Layer 12 of a small transformer language model trained on English Wikipedia (21 layers, counted from 0, width 64).
A neuron adds its activation times its output weights to the MLP's output. To switch it off is to set its activation to zero at one token and run the rest of the model.
A neuron's activation on a vector x is squared ReLU(weights . x), where the dot is the dot product.

Input weights of the MLP neurons that the questions are about. A number n stands for n times 0.022.
n0: -20 -8 0 24 -37 10 -16 -3 -15 2 36 -22 8 9 -71 13 42 -24 -67 25 18 -32 -13 -20 29 -12 49 43 -7 1 -21 -6 -13 44 -21 21 5 9 46 -3 23 15 -13 67 15 -29 0 -13 11 -29 42 -2 42 0 -10 -27 2 3 25 -26 7 44 44 -18
n7: 11 -24 7 34 4 -4 -13 -17 -44 20 13 9 1 9 -2 1 23 -3 -13 -58 -27 -11 -16 -38 -32 -30 7 -10 27 -2 -11 -33 -14 21 -11 36 -6 -18 11 42 -35 31 22 -44 13 8 21 73 9 21 7 25 4 11 -10 -37 -12 1 -7 38 14 4 14 31
n12: -44 -28 -26 -10 -8 10 -4 20 -3 -23 8 -16 10 -8 -47 11 -23 45 -39 4 8 12 -17 8 -10 -20 40 -19 50 -12 -26 -1 3 -13 -7 61 -37 11 9 -16 -1 -7 -48 -32 37 53 -3 5 31 -60 -21 -7 -41 -10 -35 28 47 -4 8 18 50 -16 17 -48
n79: 3 30 9 23 -58 -18 -36 8 29 -31 12 -11 -54 -18 -14 39 31 25 21 12 22 14 -19 -5 52 -30 36 16 13 -25 -19 -12 14 -34 21 -63 -8 23 -20 15 22 28 -4 7 22 -17 62 3 7 -20 15 2 -20 22 -20 25 15 7 -33 0 -13 5 -36 -49
n98: 15 -21 8 12 27 -39 -9 -2 -11 27 -2 55 61 20 1 -7 -23 22 -27 13 31 -38 -19 -8 8 -8 -9 50 20 -8 35 -30 18 -5 37 13 -25 5 15 -48 -15 10 -10 36 11 3 -22 -11 1 25 4 49 -43 27 -43 -6 2 -24 -27 7 -92 -32 5 1
n100: -23 -40 1 44 -14 -10 -22 -6 -22 4 -17 -11 3 13 -24 -1 -5 60 10 46 -22 10 55 45 -18 36 -26 -11 28 3 1 -37 22 30 4 15 -40 -5 14 -53 29 8 -18 -24 8 0 24 -47 15 4 -2 47 -39 -39 -35 -21 -11 36 9 -15 6 12 -11 0
n127: -6 24 -15 1 22 -1 2 -9 32 16 -34 -51 55 -43 18 -22 -14 13 7 28 -28 5 28 0 -11 10 15 -7 -34 35 48 -16 13 -18 -37 20 1 15 -3 -46 17 37 -25 -4 -21 -12 2 3 -44 16 8 14 8 -3 15 2 63 21 -33 -11 -15 19 20 -20
n143: 27 -9 54 -3 20 5 -34 17 20 -3 21 23 3 -22 7 50 -17 14 73 -15 -21 6 -30 19 -20 24 48 -15 20 15 24 -5 42 -2 27 -23 30 24 56 -7 -27 -25 24 -41 -22 -79 18 -28 2 62 -11 9 15 7 -11 -33 11 -72 39 -17 12 25 75 -8
n149: -20 -10 -29 34 -3 28 -39 -3 60 -35 -31 -40 -58 -27 26 -30 -12 15 25 -4 -20 4 -17 -39 -11 -9 -25 -19 15 -35 -33 -30 11 -54 -17 -14 -23 -3 -28 -32 -7 -2 8 0 7 4 43 -11 -36 -21 -1 -3 -2 -4 -4 -7 45 -31 15 8 -19 -11 12 -37
n170: 23 -1 61 23 52 -22 17 5 -15 3 -15 31 40 -55 -38 6 18 -6 15 -5 9 0 14 31 -9 26 13 30 -7 33 16 0 20 40 49 15 -34 21 -31 -2 -49 -31 43 -8 -23 -9 -11 18 22 9 -3 -27 -4 33 29 25 43 31 -25 -15 9 -3 19 63
n183: -5 -18 -17 67 8 -38 -20 17 33 28 -56 -88 4 -14 19 -25 -36 10 58 4 22 -20 15 -2 38 28 -53 -26 -59 30 33 -13 8 7 35 19 -40 -24 5 0 -52 -14 -44 22 -3 -45 0 10 -12 -21 17 -24 -19 15 3 14 16 36 17 -23 -24 -32 -27 28
n198: 11 -43 25 8 2 -34 -1 -62 62 -14 73 0 -9 42 -31 -23 -44 -26 34 25 -28 54 34 -18 -47 -8 -40 -19 -55 -24 8 35 -2 13 -41 -12 -44 14 16 -24 -46 17 -8 -25 -20 14 36 -16 -4 9 10 20 13 56 -29 1 4 42 4 -12 -36 11 -29 44
n211: 9 -19 -7 36 -51 14 -22 -4 -14 -72 -45 0 -14 1 -34 -9 34 26 -58 -14 17 25 6 -24 17 -11 -23 -31 5 -23 19 -16 12 -37 -8 -42 -52 -45 -44 -7 29 45 -24 -17 -4 -23 66 44 16 -20 37 -36 16 0 11 5 12 -34 -24 1 -26 16 -32 -17
n221: 11 3 -33 -26 38 -13 -15 -27 -25 -18 -3 6 44 47 8 -25 -25 32 35 24 -23 -36 -13 -49 4 -22 14 10 -10 1 -5 -13 -21 -30 -2 -11 -18 18 4 38 -13 10 32 -41 -4 39 -15 -40 15 3 -10 -66 -2 -12 -6 -9 53 -31 42 -2 10 20 24 36
n243: 54 3 -22 7 53 -20 -19 -40 -16 -57 -42 70 -23 23 -20 16 -3 -29 -38 -15 2 11 52 -4 25 -15 5 -22 30 6 -23 26 -13 -41 84 30 -66 -6 -14 44 17 -33 -17 13 47 -4 10 -13 36 -7 -49 -3 -23 19 9 -7 22 20 2 1 3 -40 32 6
n248: 20 -38 38 45 19 17 13 -1 21 37 69 37 29 -10 40 37 -25 11 -37 3 19 -14 -22 -11 -16 50 4 29 40 2 -4 31 -25 60 -34 13 -5 21 10 23 8 3 -15 6 -7 4 -4 26 30 5 8 10 9 -33 -45 0 -14 17 35 -26 33 12 -81 2

Output weights of the MLP neurons that the questions are about. A number n stands for n times 0.0046.
n0: -93 -2 -24 4 40 -20 -40 22 8 9 -27 -22 -13 31 27 6 18 40 58 18 36 31 23 -27 -2 54 16 57 23 -32 44 23 -21 40 2 25 1 22 -27 -69 -25 -32 -1 -2 -25 -38 -32 -15 -54 19 -49 -5 -17 2 14 -45 4 13 -7 21 -24 25 15 33
n7: -51 11 -66 13 27 -39 -7 -6 -3 -51 -49 -23 -9 3 -20 -31 5 26 -42 3 -12 8 23 -7 -4 -18 19 -17 9 -18 2 3 13 49 2 -14 27 20 -10 -12 -14 20 31 -31 17 -42 5 -3 0 -13 -18 31 -50 -12 -47 16 2 20 30 7 -18 28 6 0
n12: -1 16 -16 15 -11 1 0 31 -8 19 26 56 -31 18 12 33 21 -7 -37 31 -34 -27 -30 25 39 -9 32 -7 34 -9 28 7 9 82 20 -21 -28 -11 -32 57 -39 16 48 27 26 87 -30 -21 -4 -7 34 54 -43 -13 -12 -3 -30 25 -7 22 1 10 33 29
n79: -35 -17 -2 -24 -59 -37 26 12 36 40 14 -23 -14 -4 -4 13 2 29 -19 -2 21 -3 22 15 -21 23 -6 65 -21 -60 -29 -65 -17 -21 27 -12 37 13 19 -26 -14 -19 22 -27 -5 23 45 49 -14 4 -12 5 -31 -24 -3 12 -51 17 -13 -9 26 23 9 -13
n98: -20 0 7 -4 63 14 -11 13 13 4 -3 -19 6 -15 14 42 7 -28 -67 35 37 -31 -3 -6 -2 31 23 27 36 34 15 5 -6 22 -32 -43 22 50 48 22 -13 23 -53 -9 29 -27 21 -20 -6 -26 -28 16 -1 -39 69 41 64 34 14 -55 1 21 3 -29
n100: -14 15 -22 -14 -40 5 49 -20 68 -47 4 -49 -27 -45 13 -18 -20 11 11 -19 -30 -5 30 9 -21 24 -52 -47 30 -22 -2 41 15 31 38 27 58 -70 22 -1 35 1 16 -32 23 8 -25 -24 4 -18 -57 10 -9 -36 0 -1 13 -6 68 3 19 20 -34 -12
n127: -14 -27 14 37 17 17 5 -9 -14 -2 18 -10 -60 -11 1 43 3 40 -1 43 49 -3 -2 5 -63 -29 -16 -15 -27 20 7 44 -20 -2 11 -42 -71 -18 -16 8 6 -5 9 3 22 45 2 36 -18 4 -27 -41 1 -6 35 45 -8 -34 3 -35 30 9 2 4
n143: 10 27 20 -74 -36 42 -19 -17 -50 1 -15 11 -15 -10 -26 -47 -47 8 14 6 11 -22 15 26 15 -3 23 2 -17 -28 20 10 31 -2 -4 -61 53 8 -22 26 48 -28 21 -67 -11 -17 45 20 40 9 -9 -18 -30 17 -33 10 22 92 62 28 -22 2 30 -13
n149: -29 -49 51 -12 -26 -45 -13 34 47 6 -6 -3 27 -49 -33 34 26 1 -11 -25 45 11 -12 -32 8 -9 8 -45 5 33 -60 -9 -29 -56 -3 -5 -31 37 26 -13 11 11 30 2 -11 52 -50 21 13 49 -2 59 2 -31 2 -45 -41 -24 28 7 -8 3 -14 7
n170: -36 -39 -9 -43 2 15 -24 -41 -30 14 -30 -3 -30 0 -47 -37 -3 63 72 -14 -5 17 -4 -31 -17 -44 -1 50 13 -23 -9 12 5 -38 26 44 46 -10 -2 -33 44 16 -12 1 -34 8 22 24 11 38 -31 -41 11 -17 -4 -30 24 7 -10 -30 19 14 -6 13
n183: -38 -24 -39 21 -39 41 -33 17 6 4 -2 -32 82 56 38 6 -18 -42 -30 15 3 10 -32 -8 -51 19 40 -26 -16 -13 26 4 15 -2 49 -13 -11 -72 16 20 -14 56 28 2 37 16 -29 33 16 -70 20 -17 -31 40 43 -39 13 42 13 -11 -11 -53 33 -49
n198: -15 -46 -18 2 -61 8 18 51 65 20 -59 9 21 -42 -8 18 14 2 1 -3 51 86 7 36 21 -4 -55 5 15 54 -35 -4 5 -5 66 7 -20 -13 33 12 -48 -14 -8 15 -44 43 -26 3 32 -19 -15 30 0 -13 45 -36 -2 -33 58 13 -20 8 29 14
n211: -6 -13 2 -2 -1 -26 -1 12 -22 -93 -25 26 -59 -41 -9 12 38 -20 39 -24 -22 1 -12 24 -14 -28 19 9 38 -31 -26 61 -30 -28 -4 -3 -40 -10 2 -51 38 19 -48 9 -21 21 33 53 21 55 3 17 -8 -12 27 -25 43 -30 -30 17 30 -21 -38 -11
n221: -30 18 15 -11 -7 22 40 9 -34 4 19 19 -13 -10 -33 15 -28 -62 -50 -2 -44 -55 -30 22 -29 15 -63 -5 -12 -5 -14 -1 12 45 -20 -25 10 -1 10 14 -8 16 26 6 15 26 -42 56 -4 -42 -41 -5 -9 -63 9 38 7 -29 19 24 -17 -1 1 3
n243: 32 -57 -7 87 -3 -53 52 42 14 21 21 13 4 11 -11 33 8 -59 20 72 21 -32 14 28 -13 -27 23 17 16 18 6 -13 13 3 -1 47 -9 85 34 24 -20 -39 35 -36 35 -30 16 -16 -23 3 28 -8 -48 -48 -10 44 27 3 2 19 -26 34 34 -59
n248: 9 41 1 -15 -10 -16 -19 -22 -4 45 -14 8 29 2 -7 24 64 31 -40 24 10 39 -18 33 83 29 31 -53 -37 5 33 -6 38 -33 37 2 16 -6 -38 -66 8 38 49 35 0 0 43 0 14 -26 5 -7 -10 -15 -16 -13 -38 27 0 -11 -7 4 -26 18

Each question names a token from some text and the token that comes next. It shows the vector x that enters the MLP there. A number n stands for n times 0.03.

Then comes g, the gradient of the next token's log-probability with respect to the MLP's output, scaled to length 1. A neuron's effect is roughly proportional to its activation times (output weights . g). A number n stands for n times 0.0043.

" v", then "ia"
x: -32 65 -27 -2 -21 4 37 37 11 15 6 42 -12 -13 -1 -13 -29 29 -43 2 -11 7 11 -15 -25 2 -2 26 -25 -25 23 35 3 -4 13 16 50 36 -36 3 -17 -39 16 -26 5 22 6 33 -28 -24 21 -25 -10 -43 28 -13 -54 7 20 8 0 -14 -6 31
g: -49 -14 -26 13 -5 16 0 -6 -15 -31 -8 30 13 15 0 -4 0 59 -5 23 -23 11 22 37 -14 -29 -8 -24 21 -36 39 44 14 5 -9 -34 -29 -2 -6 -74 -11 -27 21 -16 7 -78 -33 -16 -17 -6 -68 -10 44 -8 49 -26 -31 29 -22 -28 -40 21 46 -8
Switching off which neuron hurts the next token most? n248

"fter", then " ret"
x: -28 81 -32 0 3 -22 26 8 35 60 -49 16 -34 -10 6 12 -19 42 -30 17 -11 -1 9 -4 -13 -11 -3 -4 -27 -15 1 19 -27 -5 17 15 49 9 -25 2 -19 -26 1 -35 -14 -15 -18 42 -1 -15 -6 -26 -29 -28 35 6 -33 30 2 1 -17 -3 10 15
g: 15 -9 -13 50 39 -39 -19 18 -10 21 49 -26 -60 -3 27 25 12 -41 -34 -1 20 5 -38 -21 -48 17 -38 22 -73 6 -26 -59 -54 -28 23 34 12 -7 10 -22 14 -8 23 -4 28 -22 17 6 39 19 9 2 -15 28 -24 13 37 0 28 27 0 36 23 -49
Switching off which neuron hurts the next token most? n183

" comp", then "are"
x: -31 55 -35 -16 -29 -9 40 4 15 27 9 33 -37 7 -2 -1 -19 46 -48 6 1 -7 20 0 -25 0 16 29 -14 -55 27 24 24 0 -4 26 21 25 -48 -31 -2 -28 27 0 10 20 -4 0 -20 -11 32 -24 -30 -29 8 4 -54 29 3 4 -10 6 -1 20
g: 13 -15 -42 -13 -15 29 -5 -18 -60 11 -6 21 18 -36 -14 -24 -13 -40 -50 22 18 33 -18 2 17 2 -43 11 64 14 -26 -2 -13 17 -50 10 -23 -23 -8 0 6 11 41 24 -14 52 -10 -47 40 6 -3 23 -5 63 41 88 -6 -15 0 15 12 -28 -37 13
Switching off which neuron hurts the next token most? n12

"ff", then "ect"
x: -38 74 -51 28 -2 0 3 0 19 28 -34 41 -19 17 -2 -8 -24 58 -31 13 -13 13 27 -1 -10 -17 -14 15 -10 -23 6 37 -14 -1 11 39 39 30 -49 -1 -20 -29 22 1 -4 -14 -4 26 -14 5 13 -26 -3 -8 9 1 -62 22 -15 -3 4 7 12 16
g: -32 -16 26 26 20 -55 -48 47 9 7 17 23 -9 68 18 -16 -12 -27 50 53 23 -4 -2 21 42 -2 25 45 2 -46 -1 20 47 7 -3 5 -26 5 -8 -6 40 25 13 22 -21 24 4 19 -3 27 58 68 7 -28 28 -18 29 -5 -23 -48 12 -32 15 10
Switching off which neuron hurts the next token most? n243

" sy", then "nd"
x: -21 79 -45 -4 -26 6 34 -12 10 50 -19 25 -48 34 -6 19 -25 19 -40 21 -5 8 16 -19 6 1 2 -23 -44 -39 13 31 -13 6 0 9 26 19 -18 -40 -13 -29 20 -26 1 -20 -23 12 -11 -2 20 -17 -5 -8 17 -12 -55 15 17 -8 -8 -9 -1 30
g: 7 -34 -52 -51 -9 -33 -40 9 11 36 -42 -19 -1 -28 15 -10 16 -18 -19 5 -13 -40 -7 -47 -32 -8 27 -40 12 7 71 14 9 12 -19 8 -24 -34 -22 54 -39 -5 -7 14 4 3 -10 -43 -34 21 33 -36 29 22 -6 12 -45 -52 -32 -30 -42 -41 -31 6
Which neuron, switched off, raises the next token's probability most? n198

"iss", then "er"
x: -67 32 -25 21 -21 -16 35 22 17 13 -8 18 -28 -4 -19 15 -27 59 -41 22 -7 -17 16 -7 -26 -26 16 19 -25 -18 22 1 7 -4 17 5 54 -1 -33 -12 -21 -7 22 -18 -5 -1 10 35 -25 -26 3 -29 0 -11 41 -2 -58 -4 8 -18 3 -18 17 17
g: -3 19 -41 -60 -63 -14 11 31 -30 -2 -53 17 -43 -17 -15 59 -7 7 -11 -36 -18 6 -36 4 0 -24 -18 14 8 -25 23 -3 -36 -10 -7 -22 -28 54 -5 8 25 17 -23 3 13 5 -50 20 36 24 37 16 -36 24 0 0 -1 18 -69 14 65 19 46 19
Switching off which neuron hurts the next token most? n211

"ot", then "-"
x: -48 71 -21 -10 -22 -20 30 19 34 51 -20 26 -18 2 -25 32 -21 46 -4 -3 -10 32 -2 -5 -12 -36 -9 12 -23 -3 11 12 -18 -13 2 24 43 11 -26 -14 -21 -6 32 -28 -14 -2 10 31 -7 -10 10 -6 23 -21 26 -5 -54 8 -4 -1 1 14 9 38
g: 52 -42 -17 19 -6 32 33 -39 52 9 -11 16 -20 25 -8 31 41 24 -69 12 20 -4 28 -18 3 22 -6 -72 -19 -49 34 -14 1 -26 20 40 27 33 -11 23 -33 -22 37 -58 -39 -23 -25 13 -3 28 -23 -12 -46 -22 5 -17 -15 6 4 17 -16 -30 -9 -33
Switching off which neuron hurts the next token most? n7

"or", then "ing"
x: -39 35 -15 -2 10 4 34 26 17 0 -25 53 -32 2 -25 12 -23 45 -5 21 -17 8 13 5 -20 -24 16 -1 -17 -21 -6 38 14 -4 9 13 52 27 -43 -19 -3 -17 48 -29 25 -9 -20 22 -17 11 17 -8 -3 -8 23 -49 -64 -1 5 20 2 25 6 -7
g: 23 20 -36 4 42 37 58 -18 -34 34 18 -15 -17 20 21 3 9 6 13 -19 18 -5 5 -12 46 -24 -7 -8 -7 -54 -13 15 32 -3 26 -1 13 -69 -14 6 4 -45 -10 19 -38 43 -31 1 -14 47 28 29 39 -35 39 -43 3 -37 -22 -55 26 -16 -62 4
Which neuron, switched off, raises the next token's probability most? n143

"ign", then "s"
x: -25 40 -41 -2 -5 7 39 3 11 11 -6 42 -17 3 -16 20 -20 57 -49 -2 -19 15 -6 20 -17 -19 13 19 -16 -33 2 24 -13 -1 11 23 42 18 -38 -37 -18 -38 43 -42 1 8 4 34 1 -20 -16 -8 -2 -11 8 -20 -44 0 7 -4 -8 8 10 35
g: -2 51 -27 -10 12 2 74 -25 51 24 -58 -4 -29 -37 -23 13 48 -3 -1 20 40 -2 -23 34 -34 -4 -52 -27 -30 15 -9 -10 -16 -31 18 -2 16 5 46 -5 -32 22 25 52 -50 -10 -50 -8 29 6 58 10 -9 7 -10 21 6 18 30 -26 -20 -39 -13 7
Which neuron, switched off, raises the next token's probability most? n12

"ut", then "ers"
x: -26 75 -6 -15 -33 -2 28 1 26 -9 -21 25 -28 17 -9 4 -13 35 -51 13 -7 1 22 10 -17 -48 -6 14 -13 -18 26 -6 -10 5 16 8 71 15 -42 -26 -16 0 26 -20 -7 5 8 34 -6 4 19 -2 23 -7 29 -12 -63 23 -1 -3 8 12 8 3
g: 32 45 -16 -22 17 29 6 57 -16 -42 -5 -12 30 -64 -10 -17 9 0 -29 23 26 38 20 17 13 -5 46 9 46 -15 21 5 16 10 2 40 -18 28 -28 58 16 -3 44 14 29 13 -37 -30 -11 50 40 -18 -29 -30 -11 -14 90 12 -8 13 16 -14 14 16
Which neuron, switched off, raises the next token's probability most? n79

"ost", then " all"
x: -36 41 -17 -13 5 9 10 25 20 44 -64 44 -4 -24 -26 19 -17 46 -30 16 -27 20 3 7 -27 -20 -6 3 -25 -14 8 28 -12 -5 18 13 49 27 -34 -17 -15 -33 17 -52 3 -21 -3 18 -13 -3 0 -11 16 -8 10 2 -57 3 2 -18 -20 5 6 24
g: -74 49 11 22 21 12 14 -36 37 15 20 34 -20 -8 24 -9 -6 -24 23 -7 -3 -20 -27 -32 30 18 38 11 -2 1 29 36 -12 14 9 -12 -48 3 27 26 15 43 28 -34 -33 32 34 40 -25 43 26 -29 -16 -40 8 -64 -38 -4 -56 14 -4 -1 -22 51
Switching off which neuron hurts the next token most? n170

"i", then "or"
x: -23 47 -13 -17 -23 -2 40 23 15 5 15 35 -21 36 -13 9 -14 37 -31 36 -13 1 15 -5 -24 -10 9 -2 -59 -35 23 25 -14 4 -11 33 28 12 -59 -1 -16 -40 17 -34 -12 3 -8 13 6 -7 -23 4 -4 -6 41 -12 -88 8 2 -8 -28 7 -4 -2
g: -1 -21 -18 43 -3 -22 48 5 3 -40 22 18 18 36 30 53 52 0 6 23 -9 -25 -30 87 56 19 -53 -8 25 -44 13 9 20 -27 55 12 -41 -4 -12 3 9 -5 -30 -9 -19 17 43 51 -6 24 -6 -17 16 0 6 26 25 38 -8 -20 1 -31 13 36
Switching off which neuron hurts the next token most? n198

" sp", then "inal"
x: -43 92 -50 8 -15 11 16 14 19 23 -16 49 -34 4 -10 -3 -29 37 -46 4 2 3 5 -7 -1 4 12 22 2 -30 6 20 0 12 -8 24 35 16 -41 -16 -14 -28 24 -29 0 18 5 22 -22 -1 24 -23 -30 -42 6 -8 -54 6 9 -7 -11 -20 -15 11
g: -18 -17 -25 -32 -3 14 -12 -18 -40 1 6 4 80 -24 8 31 29 -21 6 17 3 42 -8 -21 -27 -35 25 26 16 16 78 1 0 -6 59 19 -10 -43 18 -41 4 23 15 7 -19 23 9 -26 -5 3 20 -38 -31 70 -12 34 -78 9 34 12 25 5 14 -8
Switching off which neuron hurts the next token most? n248

" n", then "ut"
x: -23 63 -22 6 7 12 3 25 8 41 2 63 -33 23 7 2 -23 39 -33 0 -18 -5 16 -2 -6 -8 -19 23 -29 -31 18 -10 14 -6 22 0 35 44 -25 -23 -14 -50 32 -38 7 14 -2 18 4 -24 16 -26 -20 -27 2 -21 -53 0 8 4 -12 2 -13 22
g: 22 12 -25 -34 -27 25 6 5 -18 24 -13 8 -35 23 -14 63 1 16 -35 18 34 -10 39 -9 8 35 2 4 -17 -69 32 27 -2 -43 -69 -3 -37 -29 -18 7 14 10 -3 28 12 -7 14 -27 -20 63 3 12 7 -34 -14 -11 67 1 35 26 -65 31 -8 37
Switching off which neuron hurts the next token most? n98

"y", then "am"
x: -18 51 -66 -17 -13 21 41 27 5 67 -33 24 -29 -15 -10 13 -17 44 -12 23 -13 22 30 -3 -8 -4 -16 -8 -27 -32 25 29 -12 -3 4 14 21 12 -40 -13 -24 -11 11 -33 -16 -15 -7 35 -3 -5 4 -17 2 -20 14 10 -95 -2 5 -11 -6 -8 -2 15
g: -44 30 -15 16 -34 44 23 2 -31 -15 -5 43 -7 12 15 -37 -83 -13 30 7 6 -79 45 13 8 -6 29 32 -1 9 18 20 2 21 41 -51 -14 27 6 2 -1 21 61 -22 15 46 16 44 4 8 50 25 1 -21 10 -1 39 -14 24 -28 8 30 -19 15
Switching off which neuron hurts the next token most? n183

" p", then "el"
x: -24 75 -36 11 -34 16 16 -3 4 15 -8 42 -25 18 -13 15 -32 54 -35 5 -12 -5 17 -4 -1 16 11 19 -35 -32 15 36 7 12 14 -1 41 35 -33 -18 -20 -30 24 -29 0 6 -7 7 -24 -13 12 -26 -37 -3 15 1 -56 19 0 1 -8 -1 -10 10
g: -47 24 5 6 54 -54 12 -5 25 46 -25 15 -9 -11 6 6 2 17 -13 -5 -16 39 14 -64 -24 -20 36 -11 -8 -8 30 -17 -12 19 23 47 48 -29 19 26 -24 4 14 -20 7 17 61 29 -37 40 3 -4 14 -37 -3 -37 -15 -91 -18 -3 -15 21 45 -16
Switching off which neuron hurts the next token most? n79

" two", then " g"
x: -36 59 -50 -2 13 2 18 6 -6 45 -37 41 -22 17 -10 7 -29 51 -36 7 -9 22 10 -18 -6 -6 -1 8 -15 -39 -4 32 -24 -12 18 18 35 17 -35 -10 -5 -63 11 -21 -12 -15 -19 12 -17 3 1 -28 -18 -3 27 -13 -58 12 -1 11 -20 14 -1 17
g: 30 8 -19 26 58 17 -13 15 31 -9 -35 54 -46 0 -16 -8 -54 19 -1 -7 33 -28 -9 13 30 -21 -32 10 -27 20 60 36 -18 -31 -26 10 -39 16 64 27 22 -21 13 13 35 -50 11 -1 7 27 -15 32 -12 -17 -37 39 4 58 -34 -5 11 19 27 -40
Switching off which neuron hurts the next token most? n243